Layer 3 of a small transformer language model trained on English Wikipedia (11 layers, counted from 0, width 96).
A neuron's activation on a vector x is SiLU(gate . x) times (in . x), where the dot is the dot product.
The model reads these tokens: "ches" " and" " f" "ailed" " to" " g" "ain" " prom" "ot" "ion" "." "\n" "\n" "B" "y" " the" " time" " the" " 2011" "–" "12" " I" "ra" "q" "i"

The vector x that enters this layer's MLP at each token. A number n stands for (n - 500) times 0.0095.
0 "ches": 497 620 504 392 505 320 440 748 542 492 700 520 344 543 492 478 496 629 675 534 902 577 358 492 421 541 237 478 732 604 468 580 554 670 628 423 477 506 479 447 509 420 523 243 512 403 589 551 474 512 567 536 552 337 287 387 548 468 311 422 461 405 384 539 577 511 532 365 544 415 450 556 277 492 320 493 596 481 658 455 565 632 214 495 543 702 512 555 290 533 476 690 370 278 374 560
1 " and": 367 626 359 521 417 637 455 449 503 446 358 479 578 503 457 482 516 555 551 475 553 654 522 363 489 473 260 355 587 654 663 504 540 136 548 324 549 511 612 523 420 401 524 455 383 428 478 581 393 530 498 433 423 476 661 373 623 378 560 271 544 404 567 461 493 488 666 319 644 379 207 404 354 492 583 492 392 580 480 555 816 483 647 593 550 605 352 455 474 296 449 593 548 480 332 654
2 " f": 596 417 504 703 558 285 367 448 562 542 352 451 449 616 398 543 707 566 391 756 422 454 575 491 529 327 236 616 438 546 312 426 537 525 555 351 469 502 626 440 464 248 395 332 509 287 429 751 537 525 381 435 570 542 587 503 414 639 518 553 634 458 308 487 343 571 341 269 546 360 549 403 462 407 477 469 501 313 338 601 530 522 640 424 496 664 257 552 525 531 766 559 622 475 480 378
3 "ailed": 593 450 385 622 370 505 560 545 708 604 419 697 375 506 433 643 767 469 488 583 382 490 409 541 442 455 447 477 429 599 576 576 544 644 495 494 642 519 484 550 596 654 655 451 380 361 448 326 467 384 575 602 309 476 534 440 817 696 416 591 584 405 610 199 488 415 609 512 369 424 442 508 392 419 386 476 288 231 539 516 562 615 263 558 523 498 441 189 478 502 560 673 436 520 336 610
4 " to": 527 425 307 544 590 611 538 651 690 400 376 484 411 676 468 420 559 581 504 595 388 447 449 605 614 618 356 593 541 563 526 613 409 467 604 508 611 574 494 599 435 389 749 620 696 353 582 296 324 542 626 432 302 514 686 459 771 375 479 368 472 506 591 441 656 440 473 416 519 430 224 559 398 457 645 340 595 463 528 582 798 513 742 500 541 636 188 511 646 514 480 533 561 489 448 651
5 " g": 404 288 405 552 520 445 413 407 500 552 487 570 399 484 402 608 614 515 360 665 538 426 595 463 372 497 174 706 478 558 354 291 680 549 449 520 360 620 340 853 452 475 593 375 503 476 359 528 538 573 178 440 582 358 532 613 599 527 462 600 583 283 349 507 512 497 467 533 590 435 488 492 295 376 519 503 310 421 369 423 759 472 683 629 318 569 436 488 473 569 674 554 584 268 463 473
6 "ain": 319 473 455 645 288 554 366 485 251 438 649 579 426 509 407 657 455 604 532 594 544 557 379 412 505 480 306 542 479 808 357 430 466 539 539 572 709 390 459 545 609 481 497 368 536 584 418 590 647 527 612 530 401 221 288 526 855 479 510 621 468 508 693 414 444 561 699 645 563 529 672 502 552 367 301 380 492 371 472 365 501 726 524 424 402 595 319 407 378 467 550 584 532 411 517 421
7 " prom": 609 88 401 666 603 389 387 620 414 734 475 476 563 576 558 617 379 399 431 633 403 526 519 694 580 480 577 632 423 643 446 424 232 636 598 522 562 634 593 445 651 304 430 501 530 501 486 434 624 562 594 460 458 560 656 523 593 438 453 465 497 499 466 552 607 500 499 406 542 782 517 288 530 378 409 477 536 328 319 567 672 499 444 598 508 486 293 361 639 505 707 575 440 550 461 574
8 "ot": 510 638 433 462 426 631 544 580 363 538 606 427 569 328 424 485 495 432 422 582 625 707 577 593 597 456 609 423 403 718 512 396 360 543 728 493 692 412 626 521 484 515 456 280 585 644 374 391 483 461 321 356 205 720 441 543 560 411 400 306 513 678 439 458 566 474 273 407 453 558 380 404 577 542 375 365 574 276 356 508 763 618 328 563 510 379 359 239 386 471 350 389 442 361 370 544
9 "ion": 484 706 312 555 668 540 635 436 405 521 690 438 173 440 434 536 676 555 412 326 486 805 504 701 607 579 414 539 455 409 512 568 634 443 509 527 610 473 526 508 572 551 777 424 383 526 385 516 439 439 421 588 407 543 434 786 640 544 377 453 672 554 564 597 521 305 434 495 465 421 525 516 441 603 389 510 464 380 745 593 660 785 438 446 704 452 453 405 595 457 566 549 459 507 434 323
10 ".": 600 712 543 481 716 458 384 416 651 379 303 509 727 580 585 664 596 414 424 446 470 490 525 566 504 767 424 457 479 460 566 400 342 361 793 511 433 516 511 527 526 521 596 183 719 588 315 458 559 584 403 557 453 590 582 595 609 434 471 391 524 418 599 272 650 519 607 283 612 537 475 462 463 515 548 504 560 610 707 509 625 736 593 598 527 694 575 490 572 648 584 516 571 837 335 470
11 "\n": 461 507 400 437 481 488 261 421 453 384 494 479 667 405 579 387 560 376 412 528 502 523 483 464 320 433 454 421 348 494 469 519 432 514 535 524 421 425 565 586 329 615 973 327 461 524 455 483 452 534 565 459 394 649 549 569 540 547 187 522 554 621 751 360 420 570 589 499 481 536 516 421 416 534 699 470 493 472 449 547 564 481 409 412 501 608 349 363 558 666 617 620 704 951 235 577
12 "\n": 387 503 421 403 480 488 238 421 509 396 537 514 664 472 548 440 552 325 459 545 523 560 476 487 310 396 511 412 361 558 456 512 438 519 477 546 396 434 652 616 380 619 947 341 412 534 453 431 427 502 533 467 358 669 534 483 547 544 238 451 573 584 772 418 492 593 596 511 396 535 468 492 478 559 707 519 450 458 439 582 610 462 416 353 444 522 372 420 595 659 604 627 682 949 228 554
13 "B": 253 558 285 635 677 330 447 529 491 529 297 448 587 549 644 600 440 502 537 522 452 309 545 461 423 538 548 626 386 534 230 519 477 647 489 522 615 519 447 469 332 592 525 442 388 523 681 548 394 581 373 560 456 478 610 469 397 485 528 338 616 509 601 424 455 497 469 526 568 213 629 471 463 391 627 272 339 470 359 552 614 510 775 649 473 447 605 455 383 563 575 707 516 533 520 557
14 "y": 434 523 393 616 531 305 491 719 549 500 484 590 610 542 453 342 371 659 436 520 720 507 350 490 520 674 629 627 622 541 453 495 492 596 359 401 253 226 442 472 501 692 423 366 520 663 423 632 443 489 651 451 560 647 342 569 566 386 555 350 476 569 383 442 549 290 448 333 471 358 735 475 621 548 376 711 471 458 544 674 697 595 609 374 434 434 329 416 654 446 481 685 609 523 337 448
15 " the": 615 288 450 582 464 670 512 509 573 401 323 513 459 531 553 442 535 520 456 570 440 362 513 461 399 651 523 528 420 401 339 558 424 119 568 493 387 448 619 608 589 351 660 612 396 573 530 551 504 493 521 492 560 538 831 536 679 489 512 420 444 443 722 705 563 648 465 412 559 481 445 591 472 419 556 494 508 335 253 485 675 722 507 453 359 487 324 344 391 471 423 570 439 154 469 401
16 " time": 479 407 338 759 585 397 502 434 440 602 550 473 452 501 453 704 470 597 479 566 643 635 579 479 284 612 514 441 504 623 296 700 513 405 725 438 582 534 646 470 629 371 677 550 430 510 306 656 261 501 497 496 315 375 513 494 384 166 223 521 633 300 461 494 476 504 605 398 607 548 466 664 782 524 565 495 457 618 555 577 546 529 295 397 645 488 485 577 473 518 492 584 491 592 410 546
17 " the": 579 284 419 599 483 643 516 499 571 413 302 508 436 508 571 462 544 513 471 566 469 356 540 471 413 657 515 527 403 417 351 589 438 118 572 481 376 473 625 582 573 306 643 609 411 572 529 582 479 494 527 491 535 549 824 565 634 475 513 469 453 442 700 681 557 613 450 401 625 447 457 578 427 404 529 503 502 365 243 520 650 746 458 431 378 510 305 367 393 469 384 583 430 154 477 411
18 " 2011": 591 494 342 602 533 299 464 664 701 582 378 413 513 436 576 394 353 317 371 635 435 396 360 390 236 625 615 412 428 333 384 525 603 345 632 391 690 666 820 409 687 458 718 471 462 415 487 547 485 426 447 546 395 515 570 617 514 309 447 481 539 352 379 528 530 528 498 582 290 563 544 465 475 511 636 331 390 614 731 589 430 539 597 570 591 468 499 309 441 674 575 544 480 526 478 650
19 "–": 613 563 501 396 636 516 428 549 599 366 351 329 661 386 376 426 399 381 547 306 371 567 428 449 442 458 355 489 536 496 444 578 492 507 573 535 609 869 663 601 626 496 701 625 558 633 554 358 370 475 482 407 362 548 681 306 272 454 472 557 454 490 482 326 561 521 402 625 720 437 277 619 243 440 693 590 535 382 546 670 436 628 531 355 512 546 440 425 321 626 458 678 290 388 568 561
20 "12": 576 629 456 556 630 309 583 650 611 424 629 566 538 434 687 557 417 277 447 642 362 637 364 431 352 515 473 272 432 359 355 460 545 397 575 509 610 660 679 738 613 443 676 402 560 439 536 516 254 509 567 588 380 465 419 461 459 412 463 258 525 487 396 490 545 426 441 625 542 453 605 378 442 472 733 412 472 518 708 508 514 707 586 443 451 498 601 293 557 648 599 752 568 548 406 485
21 " I": 353 418 501 511 540 610 477 591 357 750 200 497 641 335 414 441 272 571 185 533 678 511 405 570 545 661 542 627 442 560 265 542 566 493 726 325 435 535 484 584 536 298 530 464 473 434 500 293 509 298 466 406 532 588 616 530 526 519 686 529 620 512 556 567 648 307 502 383 519 308 576 511 584 555 543 427 570 293 489 561 406 551 551 449 463 415 521 497 481 656 532 698 544 548 399 566
22 "ra": 561 563 498 578 508 354 445 517 399 523 507 375 435 487 491 489 343 378 436 553 518 656 349 451 711 482 659 665 315 558 281 586 481 490 438 556 393 486 692 477 584 546 538 443 350 427 180 421 665 648 415 468 448 621 303 576 624 348 603 489 431 449 569 586 540 713 587 470 580 418 452 391 413 620 555 227 630 515 559 677 704 785 545 491 585 506 580 589 682 494 623 530 500 493 361 607
23 "q": 569 510 665 349 480 482 420 365 385 597 470 447 457 308 460 433 519 625 269 476 595 643 439 504 509 367 413 547 515 465 418 559 535 606 630 479 401 559 566 642 513 377 602 305 323 594 467 527 431 500 245 674 663 403 573 403 451 268 608 700 535 557 487 613 621 504 606 589 586 391 526 346 238 634 520 412 392 408 709 607 508 526 501 554 485 232 384 596 443 744 761 502 625 391 565 623
24 "i": 632 558 598 337 540 375 444 415 387 472 400 373 672 514 481 571 350 429 540 337 481 628 598 530 462 575 475 500 348 436 461 444 579 436 783 478 403 379 573 569 682 529 603 546 310 685 467 456 476 650 246 528 643 385 384 402 741 418 484 567 565 532 562 448 435 552 602 463 595 301 548 296 368 577 428 504 392 569 668 808 673 575 505 488 463 279 275 583 648 551 621 474 446 484 500 593

Each question shows the input weights of one neuron of the MLP. A number n stands for (n - 500) times 0.0007.

n36 gate: 362 663 522 668 500 544 442 273 382 344 340 426 574 389 434 472 420 608 515 460 343 621 305 390 535 578 633 571 635 386 340 493 289 507 668 395 559 622 426 354 584 543 475 391 393 509 305 542 354 541 550 519 379 739 414 379 470 400 546 605 528 434 448 640 486 636 466 446 442 443 508 402 840 560 619 573 457 560 282 613 628 574 661 512 328 289 662 400 473 712 432 426 513 496 595 511
n36 in: 319 424 460 708 465 443 400 469 657 404 663 400 294 716 456 309 411 574 452 455 585 632 341 500 509 470 218 540 415 340 736 663 325 489 571 355 384 387 479 570 516 347 448 608 520 458 657 387 301 342 349 566 474 500 489 424 454 519 663 518 495 360 725 699 672 368 656 496 331 359 390 440 661 509 471 713 499 433 373 526 455 684 264 475 519 407 677 521 574 526 658 547 399 478 519 537
Its two highest activations, in order, are on tokens 21 " I", 16 " time"

n156 gate: 257 627 405 388 335 585 536 591 349 654 536 606 479 460 688 397 556 433 607 593 637 655 598 471 421 635 439 603 490 501 694 394 537 331 578 333 565 466 580 392 452 575 362 648 396 379 503 465 744 274 531 568 734 691 349 266 435 400 537 411 598 589 601 532 377 609 510 569 363 468 408 433 613 664 535 512 344 413 638 608 578 579 547 573 292 574 595 592 339 513 571 425 439 309 565 668
n156 in: 537 455 523 548 523 379 490 702 534 417 492 602 428 670 303 751 607 400 399 593 566 499 593 586 498 617 330 526 377 583 755 543 509 504 630 511 734 362 578 554 470 369 469 482 664 545 548 306 649 522 420 547 526 492 440 353 532 616 605 528 562 390 582 267 568 370 477 570 555 537 501 698 402 647 658 755 397 562 519 463 445 437 557 658 452 532 453 817 232 606 545 213 446 586 413 604
On which token does it fire most, and how strongly? 0 "ches", at about 0.29

n82 gate: 510 591 474 408 468 528 578 484 307 523 429 449 640 526 471 581 408 530 454 593 372 524 457 356 614 382 561 690 340 323 462 213 371 372 544 555 398 495 463 604 412 616 551 343 464 706 553 241 561 454 704 461 465 373 593 537 414 663 369 386 266 395 553 531 704 368 310 347 622 492 513 423 535 532 530 400 586 662 465 362 503 493 552 511 626 417 568 582 670 536 403 464 400 354 594 601
n82 in: 630 478 370 339 374 822 324 384 630 509 453 393 505 427 579 670 449 522 508 687 461 415 467 537 453 607 439 568 353 482 413 543 538 487 375 665 312 353 390 390 542 357 589 537 564 520 647 360 264 337 511 394 610 367 677 552 484 504 372 439 475 461 531 546 451 606 473 544 393 500 570 434 614 506 641 299 501 520 392 453 609 533 509 687 446 543 513 527 319 739 497 646 719 431 563 697
Its two highest activations, in order, are on tokens 15 " the", 21 " I"

n6 gate: 306 432 751 561 510 472 584 299 561 674 430 565 342 414 534 773 528 550 509 462 605 663 437 406 448 526 316 593 470 492 506 440 448 335 605 395 301 217 711 544 507 555 437 570 596 450 399 329 616 650 511 386 613 511 514 450 491 408 394 532 405 509 361 573 506 605 487 313 582 593 344 654 360 555 519 493 581 733 314 534 581 658 404 653 555 548 758 238 473 360 344 365 651 449 222 369
n6 in: 356 307 448 530 559 580 453 327 607 224 386 475 558 460 472 708 706 429 603 451 516 323 474 384 547 295 585 398 600 538 515 599 579 611 360 472 345 379 345 576 466 259 506 441 431 439 544 414 577 365 688 464 641 519 433 369 607 143 481 405 424 574 346 381 370 510 598 178 472 557 588 596 391 260 538 405 560 400 453 505 363 644 512 430 445 388 674 657 337 419 395 456 347 463 492 605
Which token does this neuron like most? 17 " the"

n83 gate: 525 393 450 559 487 543 379 460 524 441 571 420 322 544 432 444 473 761 485 378 369 522 468 647 446 578 614 524 281 610 656 744 451 291 459 453 496 538 554 575 656 416 374 616 355 434 247 273 595 746 625 567 492 525 603 670 407 430 477 565 409 510 498 320 646 652 483 341 711 568 665 579 617 516 619 476 572 628 504 670 362 534 627 481 605 697 496 295 378 201 356 611 400 646 734 416
n83 in: 711 554 491 413 623 633 469 392 384 713 324 267 415 271 405 583 472 579 403 526 412 482 424 388 388 545 552 597 450 415 512 613 456 510 635 379 469 442 533 640 505 708 395 457 490 637 325 342 447 594 519 390 575 521 514 443 558 524 665 444 454 563 372 381 514 675 410 555 419 414 381 378 644 373 563 430 534 419 609 379 557 623 586 461 571 424 459 423 628 398 423 641 377 564 686 516
On which token does it fire most, and how strongly? 22 "ra", at about 1.1

n151 gate: 400 462 511 481 464 610 271 446 344 524 672 445 266 611 441 580 391 585 712 257 278 508 471 452 732 683 410 370 439 468 232 611 455 569 295 705 253 603 514 211 433 705 406 461 619 608 467 303 637 383 557 618 486 450 655 530 640 490 494 309 750 609 355 322 506 697 435 482 573 357 330 573 568 498 646 624 564 291 490 518 625 461 367 420 628 373 470 513 355 489 480 542 577 486 693 501
n151 in: 744 526 522 517 730 577 546 395 527 335 427 458 408 494 695 628 509 548 737 768 498 515 393 680 617 351 509 653 484 464 417 537 684 499 389 372 491 329 466 604 453 772 565 589 670 726 680 306 560 512 418 589 493 520 381 435 681 495 444 404 443 492 583 498 690 739 611 243 580 584 524 709 730 598 261 325 489 415 563 333 644 411 559 228 526 385 586 231 515 686 393 394 601 339 371 284
Which token does this neuron like most? 9 "ion"

n182 gate: 640 505 496 502 507 563 661 663 386 600 853 347 386 566 525 439 579 514 368 589 642 322 418 385 616 540 726 357 389 376 382 658 658 508 564 441 597 289 428 469 502 573 615 447 252 347 574 214 698 616 498 433 358 507 381 498 471 456 651 566 746 596 454 480 648 539 429 310 401 665 679 550 612 317 397 616 443 595 375 701 588 295 395 270 596 394 533 516 623 482 599 259 464 281 565 517
n182 in: 726 594 448 515 665 399 466 558 532 431 513 600 726 759 578 517 487 525 328 478 438 433 460 765 458 549 508 442 626 305 495 701 658 330 384 507 512 381 522 570 331 502 719 484 405 570 538 354 472 505 529 584 477 719 332 651 775 512 846 499 429 694 554 363 410 475 683 475 588 462 393 323 350 390 525 568 367 560 603 769 412 673 380 420 577 406 612 567 422 584 520 568 525 656 535 408
Which token does this neuron like most? 9 "ion"

n163 gate: 497 775 764 481 397 569 534 330 693 618 676 545 414 404 277 370 743 523 397 651 307 512 383 676 508 780 546 459 562 542 610 715 499 386 491 26 395 628 512 356 548 538 477 456 519 423 671 639 506 513 437 734 354 600 522 382 489 438 310 610 486 498 346 598 612 405 697 496 452 677 232 374 647 419 399 680 417 534 695 684 462 313 388 250 681 275 680 414 453 720 509 618 306 502 477 509
n163 in: 667 410 483 331 656 415 320 522 633 527 661 500 462 375 575 494 326 450 519 490 522 535 510 634 409 562 550 302 469 656 326 681 715 576 467 712 621 491 656 628 526 475 592 305 424 441 342 885 579 541 516 444 305 347 695 620 624 688 530 340 645 466 560 470 441 499 424 582 783 496 535 432 533 508 497 231 449 386 525 282 467 455 567 636 347 640 509 649 437 642 615 542 547 420 450 359
On which token does it fire most, and how strongly? 18 " 2011", at about 1.5

n14 gate: 492 457 465 541 547 407 483 663 140 526 440 473 439 437 389 653 383 514 424 446 466 475 472 528 552 730 472 626 441 242 422 526 340 531 633 481 467 422 358 482 574 818 435 492 536 588 648 491 355 536 599 400 419 588 531 691 561 677 672 450 650 353 527 711 649 591 441 590 478 610 644 506 502 261 592 397 310 486 508 528 681 534 449 702 694 367 622 514 612 462 535 505 495 623 454 502
n14 in: 319 557 562 509 521 437 398 450 421 553 493 389 450 733 556 435 453 565 537 553 593 409 418 649 556 493 545 498 440 511 633 695 480 690 543 462 624 474 806 479 475 325 635 578 651 426 454 572 641 495 563 479 755 565 532 238 351 455 563 514 578 701 619 582 432 571 468 328 583 516 296 423 406 417 450 341 469 570 373 667 600 637 555 351 534 464 266 715 561 616 489 552 560 516 378 575
Its two highest activations, in order, are on tokens 7 " prom", 22 "ra"

n88 gate: 277 376 185 599 404 680 454 516 690 404 342 474 486 529 501 341 729 339 665 675 524 585 345 535 420 646 533 486 320 424 516 472 478 510 386 533 507 779 419 499 629 306 582 484 462 413 526 329 618 400 461 501 761 171 580 483 561 447 529 584 609 414 536 453 540 397 711 533 558 489 547 544 672 480 509 426 270 442 513 476 467 494 490 559 548 718 447 640 360 347 386 492 347 536 541 420
n88 in: 695 496 532 589 275 460 414 404 388 372 445 379 580 541 680 514 417 586 412 486 632 334 317 532 531 373 625 423 602 615 573 494 455 389 445 270 386 309 514 626 623 613 390 464 340 436 292 425 607 390 576 596 587 605 490 406 412 450 474 501 764 642 667 426 380 321 528 429 393 576 445 313 217 649 494 417 576 640 374 242 598 504 796 421 324 513 582 423 439 586 751 471 393 559 422 733
Which token does this neuron like most? 1 " and"

n155 gate: 456 595 464 281 486 389 482 392 241 536 665 593 430 456 555 600 289 465 628 377 594 526 726 603 380 445 423 469 466 797 257 529 658 591 360 437 489 534 366 608 582 458 526 509 464 456 516 446 650 546 584 446 214 706 208 400 461 684 361 423 559 412 492 502 446 502 437 581 321 500 470 524 435 386 413 630 447 330 534 434 638 505 465 442 320 433 534 488 647 617 505 519 785 498 294 464
n155 in: 487 326 353 590 570 507 344 610 421 480 464 797 556 475 569 550 455 594 542 464 371 351 628 521 803 409 553 687 640 629 411 437 381 529 383 342 558 273 346 429 528 462 344 527 327 506 581 499 250 693 317 635 484 516 310 536 856 495 701 508 525 737 572 607 488 436 473 453 646 356 452 633 402 622 420 393 695 386 527 214 672 522 382 602 500 517 422 671 621 299 434 402 470 560 506 452
Which token does this neuron like most? 6 "ain"

n80 gate: 633 503 428 536 593 498 600 594 553 323 387 561 456 516 676 499 514 667 529 596 540 596 259 329 522 437 503 623 501 761 564 622 437 476 453 477 439 386 591 693 603 215 408 459 679 581 454 688 399 669 475 560 665 604 573 494 473 414 665 563 386 348 194 571 523 748 610 663 489 522 716 305 504 583 358 554 542 656 416 638 581 467 411 542 432 370 456 355 485 536 578 690 448 533 407 642
n80 in: 503 527 439 431 420 508 442 571 540 610 560 522 393 663 559 609 627 432 775 681 277 688 439 534 430 662 260 577 423 461 367 584 458 424 475 353 529 624 495 475 609 385 585 576 490 543 690 646 310 446 490 530 379 445 384 506 438 513 403 457 529 326 644 662 743 661 442 555 342 547 482 593 575 457 479 549 477 647 772 670 586 734 423 339 560 386 483 549 348 432 586 460 659 501 491 513
Its two highest activations, in order, are on tokens 20 "12", 0 "ches"

n121 gate: 460 509 405 512 776 718 506 519 363 325 559 761 411 349 502 578 543 316 367 584 350 611 424 676 591 548 372 474 604 398 494 639 481 404 446 490 331 446 615 507 389 615 452 406 460 586 438 648 773 515 359 732 620 548 373 628 509 674 636 739 585 400 502 510 396 488 396 530 572 540 478 545 312 392 530 669 448 400 670 577 485 463 626 619 402 566 729 347 345 580 562 595 480 536 633 356
n121 in: 583 545 494 471 577 577 571 207 370 504 716 504 531 427 457 559 458 388 337 614 507 542 561 455 723 418 466 539 585 392 537 253 475 410 525 635 491 431 666 610 578 593 457 567 218 511 482 658 570 628 204 376 621 539 381 401 565 504 385 593 642 333 517 625 90 541 391 534 456 545 424 473 613 574 553 631 455 602 572 537 584 566 623 448 224 343 642 577 539 437 317 593 548 381 574 434
Its two highest activations, in order, are on tokens 5 " g", 9 "ion"

n170 gate: 567 519 632 408 438 478 671 587 323 489 706 630 453 563 525 702 502 457 713 496 516 687 328 520 415 651 510 494 440 377 577 480 579 420 686 403 368 485 344 493 431 491 613 493 545 420 521 422 542 639 536 579 499 409 561 593 736 616 451 496 533 462 500 616 438 241 425 563 511 754 473 512 386 422 527 538 546 678 441 674 394 664 531 547 365 652 384 471 626 484 614 409 614 329 667 161
n170 in: 741 320 512 561 454 332 213 471 641 312 348 148 636 434 449 444 497 523 601 446 457 507 496 580 360 433 509 357 528 307 521 573 295 639 475 618 511 697 583 551 490 491 569 377 623 640 364 436 486 481 615 407 476 719 379 417 472 575 576 527 489 312 489 530 624 576 563 364 379 453 425 586 350 573 548 464 485 555 434 324 625 588 349 665 706 554 634 551 421 476 442 546 495 310 490 647
Which token does this neuron like most? 0 "ches"

n157 gate: 543 586 330 525 559 755 402 623 553 679 483 637 347 610 356 698 452 521 509 468 527 488 492 723 722 446 489 605 284 337 438 660 499 548 433 570 400 278 552 371 778 345 621 544 542 321 502 776 409 418 477 539 593 667 261 440 462 358 676 491 635 612 675 571 616 612 759 594 562 465 367 573 371 498 615 337 590 567 289 402 467 386 600 399 609 658 370 351 312 542 541 660 550 374 540 505
n157 in: 553 469 773 514 416 524 737 627 680 346 409 522 324 652 411 369 367 526 189 364 437 586 558 532 595 395 536 660 213 435 529 684 586 340 551 591 602 273 280 531 567 686 470 412 492 533 533 396 423 609 335 591 622 516 570 393 753 603 390 470 309 498 637 509 529 556 558 581 338 370 678 674 540 530 354 454 688 334 699 475 448 372 430 361 656 723 453 429 633 571 393 388 420 444 414 388
Which token does this neuron like most? 15 " the"

n55 gate: 634 782 267 660 592 590 575 551 552 443 594 486 471 480 670 302 441 529 552 546 473 537 646 417 464 456 620 712 503 466 639 365 636 425 560 500 493 474 637 337 502 621 548 475 585 178 663 450 541 554 605 578 635 454 475 462 660 688 305 683 386 330 328 527 360 787 578 512 298 448 681 537 203 498 285 559 502 723 557 467 196 379 412 225 312 489 370 657 450 479 459 602 379 264 438 586
n55 in: 411 487 321 611 476 325 582 596 597 254 575 514 454 449 404 472 647 475 545 322 533 646 681 585 280 587 481 407 581 660 320 645 526 640 687 427 548 563 488 472 460 506 764 454 349 340 433 720 474 459 644 535 686 566 515 466 446 627 524 613 454 508 744 440 662 566 497 431 440 433 650 488 357 586 503 419 580 355 626 549 263 519 354 666 476 412 347 432 637 563 335 546 416 298 354 645
Which token does this neuron like most? 0 "ches"

n150 gate: 358 356 663 363 511 419 769 367 404 532 366 277 481 336 554 543 507 460 611 637 408 548 487 397 525 471 329 761 716 433 298 652 516 653 636 626 564 582 467 400 378 704 472 302 558 694 475 472 550 654 432 613 543 451 553 478 561 285 375 639 437 499 571 550 436 633 228 460 472 580 630 556 602 476 667 349 815 464 507 381 557 256 386 577 545 579 720 376 503 592 365 585 433 302 632 456
n150 in: 441 559 261 507 529 469 502 334 531 455 476 380 458 434 663 386 356 379 546 361 367 623 374 423 467 475 345 509 288 656 387 667 716 582 581 372 618 447 607 288 504 539 471 541 567 429 532 362 535 503 470 648 328 333 699 342 693 496 472 418 715 615 407 578 573 414 372 595 348 428 527 354 431 387 529 447 712 631 589 443 503 468 392 579 715 596 646 433 621 221 382 729 498 273 743 648
Which token does this neuron like most? 13 "B"

n44 gate: 623 332 686 569 506 633 434 488 284 503 432 540 343 463 340 310 501 508 313 505 413 461 612 429 501 576 645 619 521 428 484 797 390 622 231 536 478 612 335 626 199 457 474 527 292 734 517 411 491 432 501 474 408 307 642 366 292 448 537 600 430 376 605 422 348 622 571 515 371 623 495 623 590 449 783 582 434 449 706 296 268 454 377 451 491 687 670 267 705 592 554 333 532 526 483 328
n44 in: 323 529 410 412 232 470 542 499 358 447 445 626 406 614 464 404 530 305 482 428 480 323 828 521 436 538 627 639 475 356 548 584 313 377 442 588 381 670 457 541 504 434 495 257 409 544 486 274 554 450 753 206 420 567 555 572 701 471 332 656 442 465 287 501 544 688 540 494 463 567 363 335 360 552 527 507 508 435 651 457 618 607 726 428 344 538 551 449 573 576 404 619 435 569 776 365
On which token does it fire most, and how strongly? 11 "\n", at about 0.3

n35 gate: 469 690 596 507 397 610 521 659 345 517 444 526 586 677 404 505 391 622 828 289 520 407 532 306 499 443 678 433 507 727 470 504 515 525 562 672 543 605 493 288 507 565 739 425 561 481 321 342 565 667 291 407 575 573 586 596 695 392 686 416 514 524 342 428 552 464 482 454 607 571 627 411 426 442 642 455 427 462 569 679 428 615 366 507 447 330 435 404 556 568 347 438 317 488 656 486
n35 in: 453 686 447 486 460 481 542 589 583 709 518 474 601 574 407 636 626 472 818 599 644 392 495 347 562 339 386 324 494 723 787 476 573 577 422 630 451 627 652 377 632 247 595 303 578 567 466 362 614 521 556 436 361 619 506 412 474 709 670 317 612 605 434 384 550 486 296 572 619 563 488 498 505 339 505 351 670 358 484 559 578 405 381 602 552 629 456 309 437 364 405 427 475 637 665 294
Its two highest activations, in order, are on tokens 8 "ot", 19 "–"

n147 gate: 537 437 647 755 560 706 529 446 479 551 657 520 683 239 539 625 528 448 571 651 650 467 570 236 669 670 535 602 531 484 356 558 496 678 457 363 517 377 480 564 640 541 391 377 398 448 519 643 361 594 432 407 379 563 445 645 490 592 637 494 666 557 333 482 640 519 494 525 448 544 507 684 561 380 365 444 480 294 346 285 536 666 556 384 531 512 562 595 580 391 626 414 673 761 574 434
n147 in: 463 535 678 467 497 519 376 517 303 312 604 364 451 396 608 596 410 536 496 437 585 544 491 291 564 338 422 638 567 471 400 434 346 595 575 448 649 501 344 569 568 445 370 307 530 558 488 539 521 305 489 593 377 356 434 543 638 390 592 596 429 706 185 706 507 460 513 341 340 495 533 586 491 615 573 548 514 453 566 618 505 536 540 563 443 317 451 459 267 483 674 511 486 452 519 252
Which token does this neuron like most? 6 "ain"

n159 gate: 537 530 604 350 405 457 389 582 542 619 605 623 282 496 596 720 500 464 478 591 356 440 559 381 665 609 723 445 473 651 595 483 501 424 423 494 606 295 567 571 403 519 450 702 498 693 495 446 512 565 526 622 459 457 483 649 684 547 377 365 309 628 533 531 442 299 479 437 503 501 461 555 372 477 656 259 444 289 204 436 593 585 558 395 339 302 441 564 344 532 603 287 390 459 640 600
n159 in: 490 454 419 438 535 565 464 538 447 323 444 361 553 490 440 471 503 292 490 631 464 562 618 501 199 504 271 368 368 396 595 688 397 334 831 348 289 410 555 457 577 556 624 476 449 471 587 589 485 688 529 380 744 566 640 462 616 550 542 582 379 567 441 485 658 464 495 430 572 574 478 432 577 533 436 383 407 619 541 457 583 690 377 643 580 566 508 532 506 183 465 589 466 517 564 772
On which token does it fire most, and how strongly? 15 " the", at about 2.3

n118 gate: 623 603 511 479 436 470 360 385 583 619 462 522 687 595 363 337 330 498 480 564 446 720 661 620 723 90 492 367 425 547 569 454 443 431 383 522 833 458 374 541 379 429 496 505 397 623 295 605 505 490 213 552 630 640 416 355 493 679 598 393 314 489 496 492 525 585 481 568 355 658 387 649 647 741 432 673 503 553 582 324 541 438 527 445 660 332 550 568 433 335 466 457 591 600 349 429
n118 in: 433 577 487 539 624 609 370 610 771 604 483 741 451 650 249 743 236 668 502 646 472 370 515 518 319 626 525 758 462 542 730 351 532 659 600 441 415 679 577 690 501 449 473 630 518 559 483 701 330 461 668 475 539 516 492 299 551 635 747 186 564 437 418 380 690 362 621 242 762 643 558 665 612 588 519 391 423 525 162 455 619 506 469 563 306 498 642 454 476 356 417 291 453 556 473 819
Which token does this neuron like most? 1 " and"

n140 gate: 564 564 447 322 536 488 571 713 663 302 520 566 218 332 660 486 640 575 807 455 585 684 182 559 557 384 402 619 694 474 531 382 386 378 291 562 649 506 403 606 532 566 370 532 686 495 783 610 285 320 420 330 677 509 397 665 528 468 532 527 630 581 400 596 515 607 365 593 422 416 500 357 546 464 599 309 602 493 313 439 477 259 400 493 383 515 575 607 324 452 505 364 620 390 718 429
n140 in: 610 416 671 727 524 606 759 641 488 452 451 384 331 496 305 336 687 644 527 434 425 576 536 217 296 567 469 549 678 542 637 780 450 569 552 678 577 713 633 397 316 690 591 548 475 351 420 446 426 591 693 481 572 622 716 424 310 644 494 530 396 526 444 536 332 716 548 699 440 736 555 799 423 434 683 628 275 612 497 568 512 414 458 341 572 360 676 316 365 574 598 465 415 567 288 476
Its two highest activations, in order, are on tokens 24 "i", 21 " I"